Layer 9 of a small transformer language model trained on English Wikipedia (13 layers, counted from 0, width 64).
A neuron adds its activation times its output weights to the MLP's output. To switch it off is to set its activation to zero at one token and run the rest of the model.

Output weights of the MLP neurons that the questions are about. A number n stands for n times 0.0047.
n10: 6 46 -18 19 12 9 6 -43 -15 -14 -23 19 -6 9 16 30 -7 -4 8 7 25 7 40 28 -35 29 -24 -1 -25 0 -18 -23 -4 2 12 -3 -5 22 -16 4 29 1 -29 18 2 -10 39 49 15 7 27 39 32 -13 29 -41 1 -5 31 7 -39 -3 19 36
n27: -37 -8 18 28 2 15 -2 18 8 1 6 6 -19 17 0 32 13 -32 -23 -19 -41 22 25 18 16 36 -1 36 2 19 -4 -26 9 -21 18 18 11 40 18 10 -44 5 -1 -26 0 -40 45 -16 26 -24 -33 33 -17 10 -6 29 34 43 43 -6 -7 15 13 -3
n32: -4 3 9 -2 -30 -25 -36 20 35 0 -15 17 5 7 -35 -9 4 -1 41 -14 3 -10 -19 27 25 9 12 -19 -19 -10 46 0 -27 12 21 -15 -22 -14 -23 -2 -26 28 18 13 25 -41 0 17 39 27 27 -12 -23 1 -44 4 -10 -13 21 32 -6 10 19 -4
n54: -19 3 -21 24 8 -22 33 14 -7 3 33 -10 24 -19 17 -37 -26 -43 7 23 -49 -13 0 -10 2 20 -18 23 30 5 17 13 9 -6 2 38 -2 33 -20 29 1 -13 -79 5 -15 -16 17 21 38 -34 32 27 -35 22 -35 -23 17 17 28 -52 4 6 31 -26
n58: -13 -15 36 14 0 24 -14 17 28 -12 -14 -16 53 -22 -2 -23 19 19 9 1 -33 -19 15 9 15 23 38 11 28 4 4 -1 12 -13 -23 45 16 9 31 -8 -2 -7 21 49 1 10 5 -12 22 -10 -2 2 4 46 -11 -23 -39 16 -51 -3 19 16 -56 -31
n67: 5 -8 -5 -20 -27 -17 -9 22 18 -22 9 -21 1 -12 17 -38 -9 -41 -21 14 7 20 -2 26 -5 18 -5 -50 -27 3 -7 14 24 11 7 39 7 25 -24 -30 7 17 -34 57 -7 37 22 22 44 -5 34 -15 6 -12 16 34 11 -4 17 -2 -16 17 21 -10
n69: -8 -18 0 -13 19 -24 5 -22 -1 11 0 20 5 -24 20 4 -28 -19 19 -7 -4 37 10 -4 13 41 -1 38 -15 -6 0 -12 6 -24 -20 -2 -28 18 -19 12 -7 24 31 27 11 -11 -10 -13 15 23 25 -33 -27 -6 4 -36 -10 41 40 22 60 -51 -18 -35
n75: 2 -31 38 10 8 -19 6 5 30 15 -21 -9 -22 -11 26 4 35 -47 0 -22 8 -42 37 -14 17 7 10 4 9 26 25 31 24 0 2 -13 10 -32 3 1 55 0 -53 1 6 -20 -4 -38 27 7 12 12 9 -54 34 31 13 -28 -11 2 11 -15 -3 16
n86: -4 27 1 24 -3 1 5 14 29 -20 -34 7 -2 -38 -18 17 33 -17 20 6 3 35 -26 5 -11 22 -13 1 6 4 -5 -24 10 -31 -2 24 18 -31 -28 -65 10 42 54 14 25 -16 -20 9 -94 10 -32 -19 16 2 30 -17 -18 10 22 -38 -13 -32 8 -20
n131: -4 4 42 -33 -26 22 -8 -9 -50 19 45 -12 -12 10 -2 13 -13 32 -4 10 9 5 1 -11 21 9 -45 25 2 16 -31 30 -20 10 1 -40 8 24 -18 12 8 -32 -26 -22 -34 16 19 8 12 7 25 -67 -23 21 8 -32 9 -4 -14 36 -23 -6 -4 1
n147: -32 0 -9 9 32 10 -1 13 9 -30 -25 4 64 16 -3 46 0 38 36 -29 7 12 -12 0 10 -34 -16 -24 18 -20 -17 17 8 24 -36 -21 -6 11 -34 27 4 -2 26 16 -9 7 22 -33 51 5 -61 -9 -6 20 16 -32 -11 -4 32 9 10 -7 -18 -35
n172: 6 13 26 -10 -44 -29 8 -12 -26 -18 -21 45 -8 24 -67 -15 -18 -7 -49 -13 32 -12 46 -12 2 18 4 -17 -36 -2 -7 3 0 -40 -6 21 2 -10 -8 -2 10 -8 -15 -12 22 23 11 11 -6 -9 3 -5 24 11 -46 -15 -15 -12 30 -42 25 -11 -16 21
n177: 25 41 9 24 15 6 -11 0 -16 0 10 -7 -8 -42 -14 -5 -28 -17 -22 31 -30 -40 42 -36 21 7 -33 -33 10 -16 33 12 27 -38 -7 1 -29 -22 -3 36 -5 -2 -14 -1 7 34 -21 -26 -10 29 -12 3 18 -22 -14 14 -22 4 -24 21 26 -4 4 11
n180: -1 4 -31 10 25 -6 -22 0 -40 -54 17 -31 31 -1 -18 -12 -9 7 41 -4 12 10 -6 20 14 -7 24 18 -55 3 -53 -46 -8 -16 -37 27 4 28 6 -4 22 -23 16 -24 -19 -36 -14 4 43 15 15 9 -19 -28 -10 -12 57 -7 -21 28 4 0 -6 43
n182: -6 13 30 12 -6 5 3 15 -25 4 -25 -4 -22 5 12 25 -26 -16 -31 -4 12 19 5 -39 -16 23 -15 40 8 -40 2 -2 -2 -37 -50 36 1 51 17 -42 -17 -9 3 24 15 15 28 -17 -20 -5 -56 4 -8 -26 61 -18 5 17 -14 -21 13 -20 -5 1
n188: 42 0 16 22 5 -41 57 27 -13 15 -9 34 -14 10 3 -33 -30 -17 41 26 -14 20 -19 -37 -17 2 8 -3 -30 -25 14 15 -58 -37 -25 6 32 -4 21 -29 11 -24 -27 -2 -17 -9 14 15 -36 28 -32 6 14 -12 -44 -49 -17 1 26 15 0 -4 1 9

Each question names a token from some text and the token that comes next. It shows the activations a of the neurons there, in the order above. A number n stands for n times 0.09.

Then comes g, the gradient of the next token's log-probability with respect to the MLP's output, scaled to length 1. A neuron's effect is roughly proportional to its activation times (output weights . g). A number n stands for n times 0.0053.

"es ", then "River"
a: -2 0 0 -5 0 4 3 5 3 4 -3 -2 0 1 -6 0
g: -13 -55 -6 15 -13 -36 12 -62 15 -36 2 14 -15 -1 21 9 0 -24 -39 -9 31 0 -31 1 -60 -3 1 -1 34 3 -11 -19 -13 -18 16 -13 46 23 45 37 18 -8 -22 -1 4 13 6 -32 6 23 7 47 9 31 -4 7 -17 9 16 -6 22 12 -28 4
Which neuron, switched off, raises the next token's probability most? n131

"ian", then "g "
a: -1 3 -1 -4 -3 2 -1 13 5 1 -7 -1 -10 0 -3 -4
g: 5 -42 -5 -22 23 36 -13 -14 -19 -27 -38 8 14 27 -24 50 -15 16 -11 -2 -24 37 -6 18 -14 -1 29 -12 6 28 8 24 5 -40 48 -23 50 -19 -9 -12 14 -29 3 15 -62 5 11 0 -20 11 4 22 8 20 7 -1 13 55 -22 12 13 12 -2 24
Which neuron, switched off, lowers the next token's probability most? n177

"196", then "4 "
a: 1 1 1 0 -4 1 3 0 5 -15 35 0 -6 6 -2 -3
g: 72 20 -4 -1 9 42 54 42 3 3 -2 17 -17 -6 10 53 4 50 -18 -19 3 6 -3 19 34 -18 -16 -21 2 -28 -47 28 5 -28 -14 -3 -6 5 16 -12 3 0 23 10 -72 -3 -8 -7 9 18 -5 -8 21 21 8 -33 13 13 -8 12 -2 1 2 -7
Which neuron, switched off, raises the next token's probability most? n131

"until ", then "the "
a: -1 2 5 -6 1 3 -9 1 -3 12 0 1 0 2 7 -4
g: 14 38 4 7 -5 37 -37 -37 -11 -7 19 32 -56 26 4 29 16 -36 -4 18 -18 15 -7 38 -24 -14 -26 10 2 28 -10 -20 -37 -6 26 13 -9 -12 -2 -32 -26 -25 3 -5 3 -10 -2 -68 -24 18 -6 33 34 19 7 14 -20 5 38 27 -26 -9 -2 -3
Which neuron, switched off, lowers the next token's probability most? n54

"ri", then "ver"
a: -1 1 0 -1 -2 -4 0 1 0 -1 -5 22 2 -1 -1 0
g: -5 5 0 9 11 -52 7 -81 -3 -16 10 0 -6 -10 6 10 -6 -14 11 24 -27 11 5 12 -52 7 23 -37 -46 8 -25 0 9 47 -29 -16 10 35 7 2 1 22 -21 2 29 13 -28 20 -13 15 6 -12 -1 -43 23 -16 -37 25 -14 -39 -23 9 -10 23
Which two neurons, each switched off alone, lower its probability most, in order? n172, n147

"e", then "aster"
a: -2 2 -1 0 9 1 2 -5 4 4 -3 -2 1 -2 -7 -3
g: 18 46 -27 32 33 4 31 -26 -2 26 -8 -5 10 40 0 -24 0 -51 -39 -21 -26 11 16 -5 -8 22 -5 -19 12 -10 15 -5 -22 -15 -7 -19 -8 25 -3 -6 -16 -10 2 22 43 -28 -4 -38 26 33 -5 -48 -21 21 -31 -24 -10 -3 5 -54 5 -44 5 -7
Which neuron, switched off, lowers the next token's probability most? n69

"| ", then "+"
a: 0 1 0 3 0 -1 -1 2 -1 -4 1 1 0 -5 -1 4
g: -30 13 -4 39 -12 -8 7 15 19 -19 25 -15 33 -19 -41 -10 -24 -6 24 -21 35 11 -9 27 19 -6 4 27 17 7 4 -18 -69 -45 17 -8 17 29 50 10 -24 -17 -14 -15 13 32 -15 23 -3 -9 32 42 -14 -5 -8 -1 18 14 4 38 -45 10 -13 -23
Which neuron, switched off, raises the next token's probability most? n180

"to ", then "br"
a: 1 3 -5 0 0 -11 -16 -1 -5 1 -5 -1 -1 3 0 8
g: -27 -3 -11 -17 -6 -27 18 48 11 0 -16 34 9 7 11 -50 20 -13 2 -20 3 -16 -18 -24 -16 -42 -3 -61 7 18 5 -15 -6 20 3 -4 50 40 3 9 7 -16 -4 6 -32 9 -8 59 -2 -37 0 52 22 -18 -23 -14 11 4 -20 3 -5 10 21 -42
Which neuron, switched off, raises the next token's probability most? n67

" ", then "| "
a: -2 1 -7 1 1 3 1 0 0 -4 -1 0 0 3 -1 -7
g: -28 60 -62 -24 4 15 -30 6 -13 -31 -12 0 9 26 -16 12 7 21 27 24 -20 -11 7 12 10 -13 -6 -15 -3 24 13 7 9 28 -18 23 4 13 24 -5 2 1 -20 16 34 18 -20 -59 -20 -43 28 37 34 12 -12 25 -2 18 -15 -20 -38 -1 -41 17
Which neuron, switched off, lowers the next token's probability most? n188

"b", then "ran"
a: -2 -1 7 2 -16 -1 2 -7 31 4 -1 3 3 0 0 -1
g: -1 -7 6 5 -20 -15 -10 -12 7 -10 8 -11 -9 34 -49 -22 34 12 36 -22 -9 -23 1 2 1 -72 -16 7 -18 -60 -25 8 -23 -6 3 2 29 21 -48 -24 4 24 -22 -28 -32 -1 -20 21 6 -9 -20 -16 -4 19 -28 6 32 -7 39 -38 -12 -26 29 21
Which neuron, switched off, lowers the next token's probability most? n58

"\n\n", then "Following "
a: 0 -1 -14 0 19 0 0 -1 -5 20 0 -3 1 -3 71 -1
g: -40 -13 0 11 -27 -22 6 -4 -15 29 14 2 4 2 37 41 -29 -18 -6 29 8 38 29 8 24 -47 26 -9 -36 -26 11 -27 6 38 -9 -16 -9 2 -35 0 0 -50 28 1 -44 3 22 -10 -4 20 -4 -11 -21 17 38 -7 17 -58 -33 11 -2 -16 5 18
Which neuron, switched off, lowers the next token's probability most? n182

"of ", then "western "
a: 1 2 -11 -1 2 -3 -11 0 -7 1 4 2 1 1 0 0
g: 1 15 17 5 -13 -25 50 -18 -12 -49 3 0 -7 -33 46 -14 -14 7 -6 -1 -3 -4 -20 -21 -33 8 8 -21 8 -34 -27 -56 32 -2 -51 -27 21 13 10 4 12 -23 -42 -14 4 14 -42 -24 4 39 5 22 -19 -17 -2 2 -23 46 -10 -10 -5 -26 -27 -20
Which neuron, switched off, lowers the next token's probability most? n32

"od", then "ily "
a: -7 -4 1 1 -1 10 -2 3 2 2 0 2 3 1 2 1
g: 15 -28 -9 15 -5 -1 16 29 -56 9 -20 -21 21 2 43 22 -23 36 -12 3 9 -14 -4 -9 -11 -12 38 -5 4 -64 26 32 3 15 -3 -2 -3 29 -33 20 -7 14 37 56 -54 1 -7 27 -11 -9 25 -40 6 7 -1 28 13 9 -9 -33 -14 -21 0 -8
Which two neurons, each switched off alone, lower its probability most, in order? n67, n27

"and ", then "together "
a: 1 -1 -8 -6 -2 -22 -13 -1 -3 4 1 -2 0 3 1 -3
g: 3 0 13 14 13 -8 13 25 -21 2 -10 -7 4 14 9 21 4 8 -14 -27 74 -40 24 2 30 16 21 -14 32 21 38 -12 1 -41 8 6 5 26 -3 34 -12 -4 2 34 57 3 -7 36 -11 19 15 -45 5 -12 -56 -37 17 29 -25 -8 -21 3 7 -8
Which neuron, switched off, lowers the next token's probability most? n67

"ik", then "a "
a: -23 -1 14 -1 -7 12 -9 -4 1 3 -4 -3 4 -3 28 0
g: -21 16 9 17 -39 4 -19 -23 9 2 6 -7 -17 27 -14 51 29 41 -12 -17 -14 -35 45 -8 -7 32 -13 9 -21 23 -53 -19 -14 -28 -9 19 -26 -8 -10 -12 12 35 -40 -5 10 -11 10 3 32 30 -9 14 -22 -45 -12 9 67 7 -14 -4 1 -28 -12 3
Which neuron, switched off, raises the next token's probability most? n10

"of ", then "g"
a: 2 1 -14 0 0 -8 -13 -1 -6 1 1 1 1 0 1 2
g: -32 -33 10 -21 -28 -13 56 15 4 -2 -11 33 -25 -10 -20 -21 10 -32 -5 -33 -16 -12 -5 -50 20 -23 4 -10 3 55 -3 -2 -3 6 7 -5 40 40 16 15 -15 -28 39 -17 -35 -6 -3 27 -8 -25 9 47 -9 5 -14 31 -23 25 -22 22 -30 -1 25 -1
Which neuron, switched off, lowers the next token's probability most? n69

"B", then "ou"
a: -3 -1 5 1 -12 -2 1 1 -3 0 0 2 -1 0 0 1
g: -50 46 -16 -5 29 -21 -38 -21 1 -3 26 9 -19 -6 41 -6 41 -73 2 23 -22 4 -17 -14 1 13 -7 -49 17 -37 -41 -8 3 -31 -23 4 10 5 13 -9 -24 2 -24 -36 -8 1 -6 15 3 22 -16 -16 14 -3 30 4 29 14 6 -20 16 -12 36 -14
Which neuron, switched off, lowers the next token's probability most? n58

"way", then "'"
a: -2 0 1 -2 -6 1 4 2 8 1 -6 0 16 -2 -1 -1
g: -16 -24 24 25 48 15 -35 25 34 23 22 10 16 -15 -8 -16 -20 -9 33 14 -13 24 11 18 -17 -17 -6 45 15 27 -28 -31 26 -7 19 10 23 6 29 -29 4 45 -48 2 -45 8 23 -38 3 13 14 -21 16 1 -13 -23 51 -1 4 28 -1 -17 -14 -15
Which neuron, switched off, raises the next token's probability most? n177

"sub", then "st"
a: 0 -1 0 -2 -3 -4 -1 0 19 6 -1 0 4 5 -7 0
g: 34 7 -40 -42 -52 -1 1 29 -10 -16 -36 7 1 -10 37 28 42 -6 -38 -8 -22 31 6 -6 -36 20 -19 -2 34 8 1 17 21 -45 32 20 -11 -1 -7 45 27 -33 7 3 -35 -15 13 27 -3 13 -10 12 -19 -32 -5 23 20 18 14 -23 14 -19 22 -3
Which neuron, switched off, lowers the next token's probability most? n86

"od", then "ay "
a: -4 -7 -2 2 -1 11 0 6 0 1 0 -2 2 -2 2 -8
g: 8 5 6 31 2 22 32 -25 -8 -13 -12 27 45 13 9 -4 -15 21 -16 9 16 10 -26 20 -20 17 11 -2 33 -46 -23 47 24 -12 38 -1 7 -6 -1 -7 -27 -7 11 5 -67 9 32 42 -17 -35 6 -28 19 22 21 -20 15 -49 15 -6 -14 -10 7 -44
Which neuron, switched off, raises the next token's probability most? n75

"d", then "ual "
a: 8 2 -3 1 5 -2 6 -6 4 -4 0 2 2 -1 -2 -4
g: 10 21 8 -2 32 19 -20 2 -15 11 52 8 26 -11 42 21 -51 8 -14 -8 10 37 42 9 3 20 28 -2 4 -38 -42 16 14 13 29 29 -2 -17 30 -29 -4 18 -8 -6 28 15 -13 -15 1 -9 -4 10 -63 4 5 26 26 26 17 16 -42 27 17 -23
Which neuron, switched off, lowers the next token's probability most? n75

"for", then "ces"
a: 3 3 -1 -5 -2 -2 1 -6 -6 0 0 -3 -13 -4 -2 -1
g: 0 -3 -12 -45 9 15 1 -12 -36 -11 -9 5 29 -3 17 -28 -26 -17 -9 23 48 38 12 -21 -15 -10 -9 -26 -7 7 24 12 3 39 -20 -19 4 15 26 9 16 -7 -5 -13 26 -51 49 36 3 -8 -6 13 -10 80 -18 15 -13 35 22 -17 26 14 24 2
Which two neurons, each switched off alone, lower its probability most, in order? n177, n75

"of ", then "way"
a: 2 0 -9 -1 3 -2 -2 0 -4 -1 4 1 0 1 3 0
g: -17 30 25 7 14 13 51 -14 -10 -2 -20 -1 3 -6 0 -18 19 -10 -6 -18 -40 -36 -15 -3 -31 17 -7 5 -20 55 3 -27 -20 20 -9 -45 -5 43 12 49 7 -16 -15 5 16 -28 -14 34 -9 -14 -19 20 62 -31 -14 -6 -10 26 -19 29 -40 -9 -13 -2
Which neuron, switched off, raises the next token's probability most? n147

"al", then "ities "
a: 0 -1 3 10 -3 -1 0 -4 3 0 3 -33 -2 6 3 -2
g: -22 2 -10 -13 -10 -18 16 15 42 13 -19 -38 -46 0 -12 23 18 28 -34 12 -2 -10 -7 -13 -36 -4 7 19 -14 -19 -16 -26 6 39 37 23 -15 28 -28 -46 -42 31 2 1 -11 -4 -12 -5 6 -12 -11 33 -35 19 1 55 -16 -5 8 49 -37 -20 -18 12
Which neuron, switched off, lowers the next token's probability most? n172

"ern", then "on"
a: 0 2 0 -12 -3 1 5 -7 -1 2 0 20 0 1 1 1
g: -48 -10 -27 1 -27 2 -8 15 -30 -5 -2 -12 21 16 -11 -12 -42 15 -27 16 -8 6 3 57 45 15 -12 0 -1 1 27 -51 4 -29 -22 11 -13 -21 -18 39 -18 -11 25 36 10 -18 0 -21 21 6 4 -18 -56 -7 -8 -25 -41 -26 31 -48 3 -4 -3 -3
Which neuron, switched off, lowers the next token's probability most? n172

"ler", then "ton "
a: 2 0 1 0 0 3 5 0 8 0 -4 -1 -16 1 -5 6
g: 38 -38 9 -11 -6 15 31 -36 11 -50 24 40 11 -3 18 26 -29 -20 -27 20 3 -33 14 19 -20 -22 5 -68 -9 -19 -1 -6 11 5 10 -5 23 20 -12 19 18 -15 2 14 -8 26 -56 7 -12 -20 -4 -32 24 31 -1 -5 -33 6 0 -10 1 -21 43 31
Which neuron, switched off, raises the next token's probability most? n177

"there", then ", "
a: 2 -2 5 -1 31 -10 6 3 1 -1 1 -2 2 -1 -3 -2
g: -11 -8 8 -4 -8 -21 8 36 22 4 16 -34 -11 -20 -5 -12 11 25 19 -25 20 16 26 -22 11 -19 7 27 -19 14 -15 -52 28 17 4 -21 -34 16 55 6 -8 10 24 9 26 6 4 -6 -13 -23 32 15 -35 -28 -9 -14 -28 50 -28 37 -51 9 3 -51
Which neuron, switched off, lowers the next token's probability most? n58

"r", then "ari "
a: 8 1 17 3 -1 0 5 3 -43 3 -3 -3 -5 -2 1 0
g: 4 -2 -29 14 12 19 -15 -11 -42 22 20 18 35 16 6 13 27 5 29 41 -29 -4 3 17 -39 -2 -12 31 8 -15 -3 -13 -5 29 -32 22 -63 0 -11 20 -61 -10 -59 41 -20 15 26 32 -28 21 14 -10 -1 6 18 -10 31 11 1 -3 -5 7 -8 -7
Which two neurons, each switched off alone, lower its probability most, in order? n86, n10

"(", then "bl"
a: -1 3 -7 -2 3 0 -6 -3 -2 -2 0 3 -8 1 -1 0
g: -31 17 11 4 -24 10 10 8 2 13 -6 39 -27 -9 12 -30 5 -9 6 -30 -59 -5 -16 -29 -2 -35 -15 -46 5 26 5 30 15 74 16 -2 -5 54 22 -12 14 -8 9 -10 -29 25 -5 -29 -15 -24 -4 25 11 1 -8 -2 -28 27 -8 34 37 31 0 6
Which neuron, switched off, raises the next token's probability most? n177

"R", then "al"
a: 1 1 -4 2 24 3 2 0 -4 2 2 0 1 4 -1 3
g: -35 30 -16 37 -10 17 -3 43 15 13 29 23 -17 12 -16 -29 -17 -20 -25 -40 23 -1 28 -60 -6 -1 -39 13 14 -30 -47 23 19 -25 0 -20 -15 -21 19 -12 -24 0 13 -15 18 24 -10 -2 2 -31 0 23 -10 -27 45 25 -14 26 42 -7 5 25 -8 -8
Which neuron, switched off, lowers the next token's probability most? n32

"F", then "ul"
a: 1 -2 4 0 -28 -3 2 1 -4 1 -4 7 -1 -3 -6 0
g: -32 17 15 -16 6 17 -18 34 4 5 18 8 -1 -33 10 8 4 72 21 -40 -16 3 -13 -45 10 41 -9 -21 -30 -14 1 -9 -6 9 -17 18 -13 -11 -5 -14 -37 4 32 9 5 59 -31 -3 2 -4 14 13 23 4 5 15 8 3 27 -39 -8 -21 -38 60
Which neuron, switched off, lowers the next token's probability most? n172

"Asi", then "an "
a: 16 2 -4 0 -3 -1 -3 7 0 -2 -4 1 2 1 -5 -3
g: 36 -19 17 -5 48 13 28 4 -21 -31 -39 45 12 -5 47 -25 2 5 -43 -3 -4 30 23 9 23 -3 -7 -14 -23 34 19 9 15 -7 24 8 -4 22 11 -37 27 -10 9 17 -30 -16 -6 2 -9 10 -16 32 53 -11 -7 -35 -11 42 28 -46 -6 -19 4 8
Which two neurons, each switched off alone, lower its probability most, in order? n10, n32

"med", then "ic"
a: 0 2 -2 -1 29 2 4 6 0 -5 6 6 3 0 1 -3
g: -41 -15 24 -30 14 -42 -16 -1 -11 -4 -65 -11 -15 -34 -3 11 16 9 -1 2 8 -33 -28 37 -3 29 15 -10 -19 4 4 30 18 41 10 29 -8 -27 -27 -53 4 -8 28 37 -18 -14 24 16 -16 -53 3 2 -8 -17 -11 -2 -31 -16 -3 22 7 -14 29 25
Which neuron, switched off, lowers the next token's probability most? n58

"for ", then "in"
a: 2 2 -1 1 2 -17 -12 -1 -2 1 1 3 1 2 0 0
g: -17 59 9 17 37 -28 33 27 10 4 -14 4 -6 -17 39 -1 -15 6 33 -15 -7 -3 4 -38 -5 19 36 -51 -19 6 -23 -37 6 22 -56 -14 22 13 27 -19 -35 -7 39 -13 -16 -29 7 26 -4 -15 9 13 -13 0 -21 19 -25 -39 -8 -9 17 22 -4 29
Which two neurons, each switched off alone, lower its probability most, in order? n67, n69

"a ", then "Grand "
a: -13 0 5 -1 -2 -5 -13 1 -3 -1 0 2 0 1 -2 -3
g: 3 -51 -6 -19 7 2 3 -19 6 -36 21 -14 -9 23 -5 -3 18 24 -29 8 22 49 32 20 -21 -3 -10 -12 10 -25 -34 -20 15 -9 -13 48 25 -22 -15 -22 13 57 -7 -1 7 -5 -4 -15 48 37 -17 29 43 -23 46 -8 15 8 35 -4 5 -23 4 27
Which neuron, switched off, raises the next token's probability most? n10

"os", then "op"
a: 1 -6 1 -30 6 -3 6 -1 -1 -1 0 1 0 1 -1 5
g: -43 44 -17 -22 11 6 -38 -16 -24 20 17 -13 15 26 39 -5 -18 -1 -31 9 -10 20 -9 -20 22 -23 -11 5 2 -25 38 -39 -28 -26 -24 11 -5 -33 7 -19 39 14 32 -10 -35 -11 -20 20 5 31 -43 -18 15 30 15 -25 8 -12 -9 -54 22 -8 28 7
Which neuron, switched off, lowers the next token's probability most? n54

"system ", then "have "
a: -4 0 -1 0 -1 -1 -1 -1 -6 -17 -1 0 -3 5 -7 0
g: -14 -3 -4 26 -22 -30 -15 -2 -1 -2 4 5 10 3 42 -5 6 19 -22 69 42 -8 -4 -1 43 3 -32 -30 16 30 17 34 9 3 26 1 -18 1 -63 -23 -10 -7 0 3 -10 18 -13 -4 12 -18 6 41 -15 12 2 14 -6 28 -48 -29 -40 -13 43 -25
Which neuron, switched off, lowers the next token's probability most? n182

"a ", then "L"
a: -2 -1 -2 -5 0 5 1 9 1 -1 -2 -3 -2 4 4 -1
g: 31 -52 43 10 -3 -44 -17 -47 -23 29 6 -6 -33 -17 17 -37 44 18 -32 -5 0 4 19 -12 -13 7 25 -2 -44 31 17 -13 31 -9 -9 -5 -3 -20 22 9 41 25 21 18 -24 13 -3 -21 -5 8 -35 2 -1 -17 16 -7 -27 1 29 25 33 2 -13 -38
Which neuron, switched off, lowers the next token's probability most? n75

"er ", then "R"
a: 1 -1 -11 -5 -5 -3 4 4 0 1 -1 -1 3 9 1 3
g: 26 -59 -7 0 -5 -23 -29 -46 -11 -3 23 13 7 19 -10 -15 9 34 -22 -11 11 20 22 21 -48 -18 18 -3 -27 -36 22 11 11 8 -2 39 -5 -29 37 14 18 60 20 10 -3 29 27 23 3 17 1 -28 -7 -9 27 -5 -29 -26 -1 -7 29 35 -32 -14
Which neuron, switched off, lowers the next token's probability most? n54

"000 ", then "on "
a: -3 5 6 -5 0 -6 0 2 -2 -8 -1 0 0 -22 0 0
g: -15 -18 11 11 6 56 9 45 -5 33 -9 37 -19 2 2 41 22 -27 -59 4 19 -58 13 -4 4 19 -10 -27 -5 -7 5 -25 22 -21 -4 -28 -6 31 -22 -9 -27 -11 14 11 38 -15 35 -16 4 32 3 -12 0 -23 -34 -17 12 0 33 -1 -35 -8 -31 9
Which neuron, switched off, lowers the next token's probability most? n180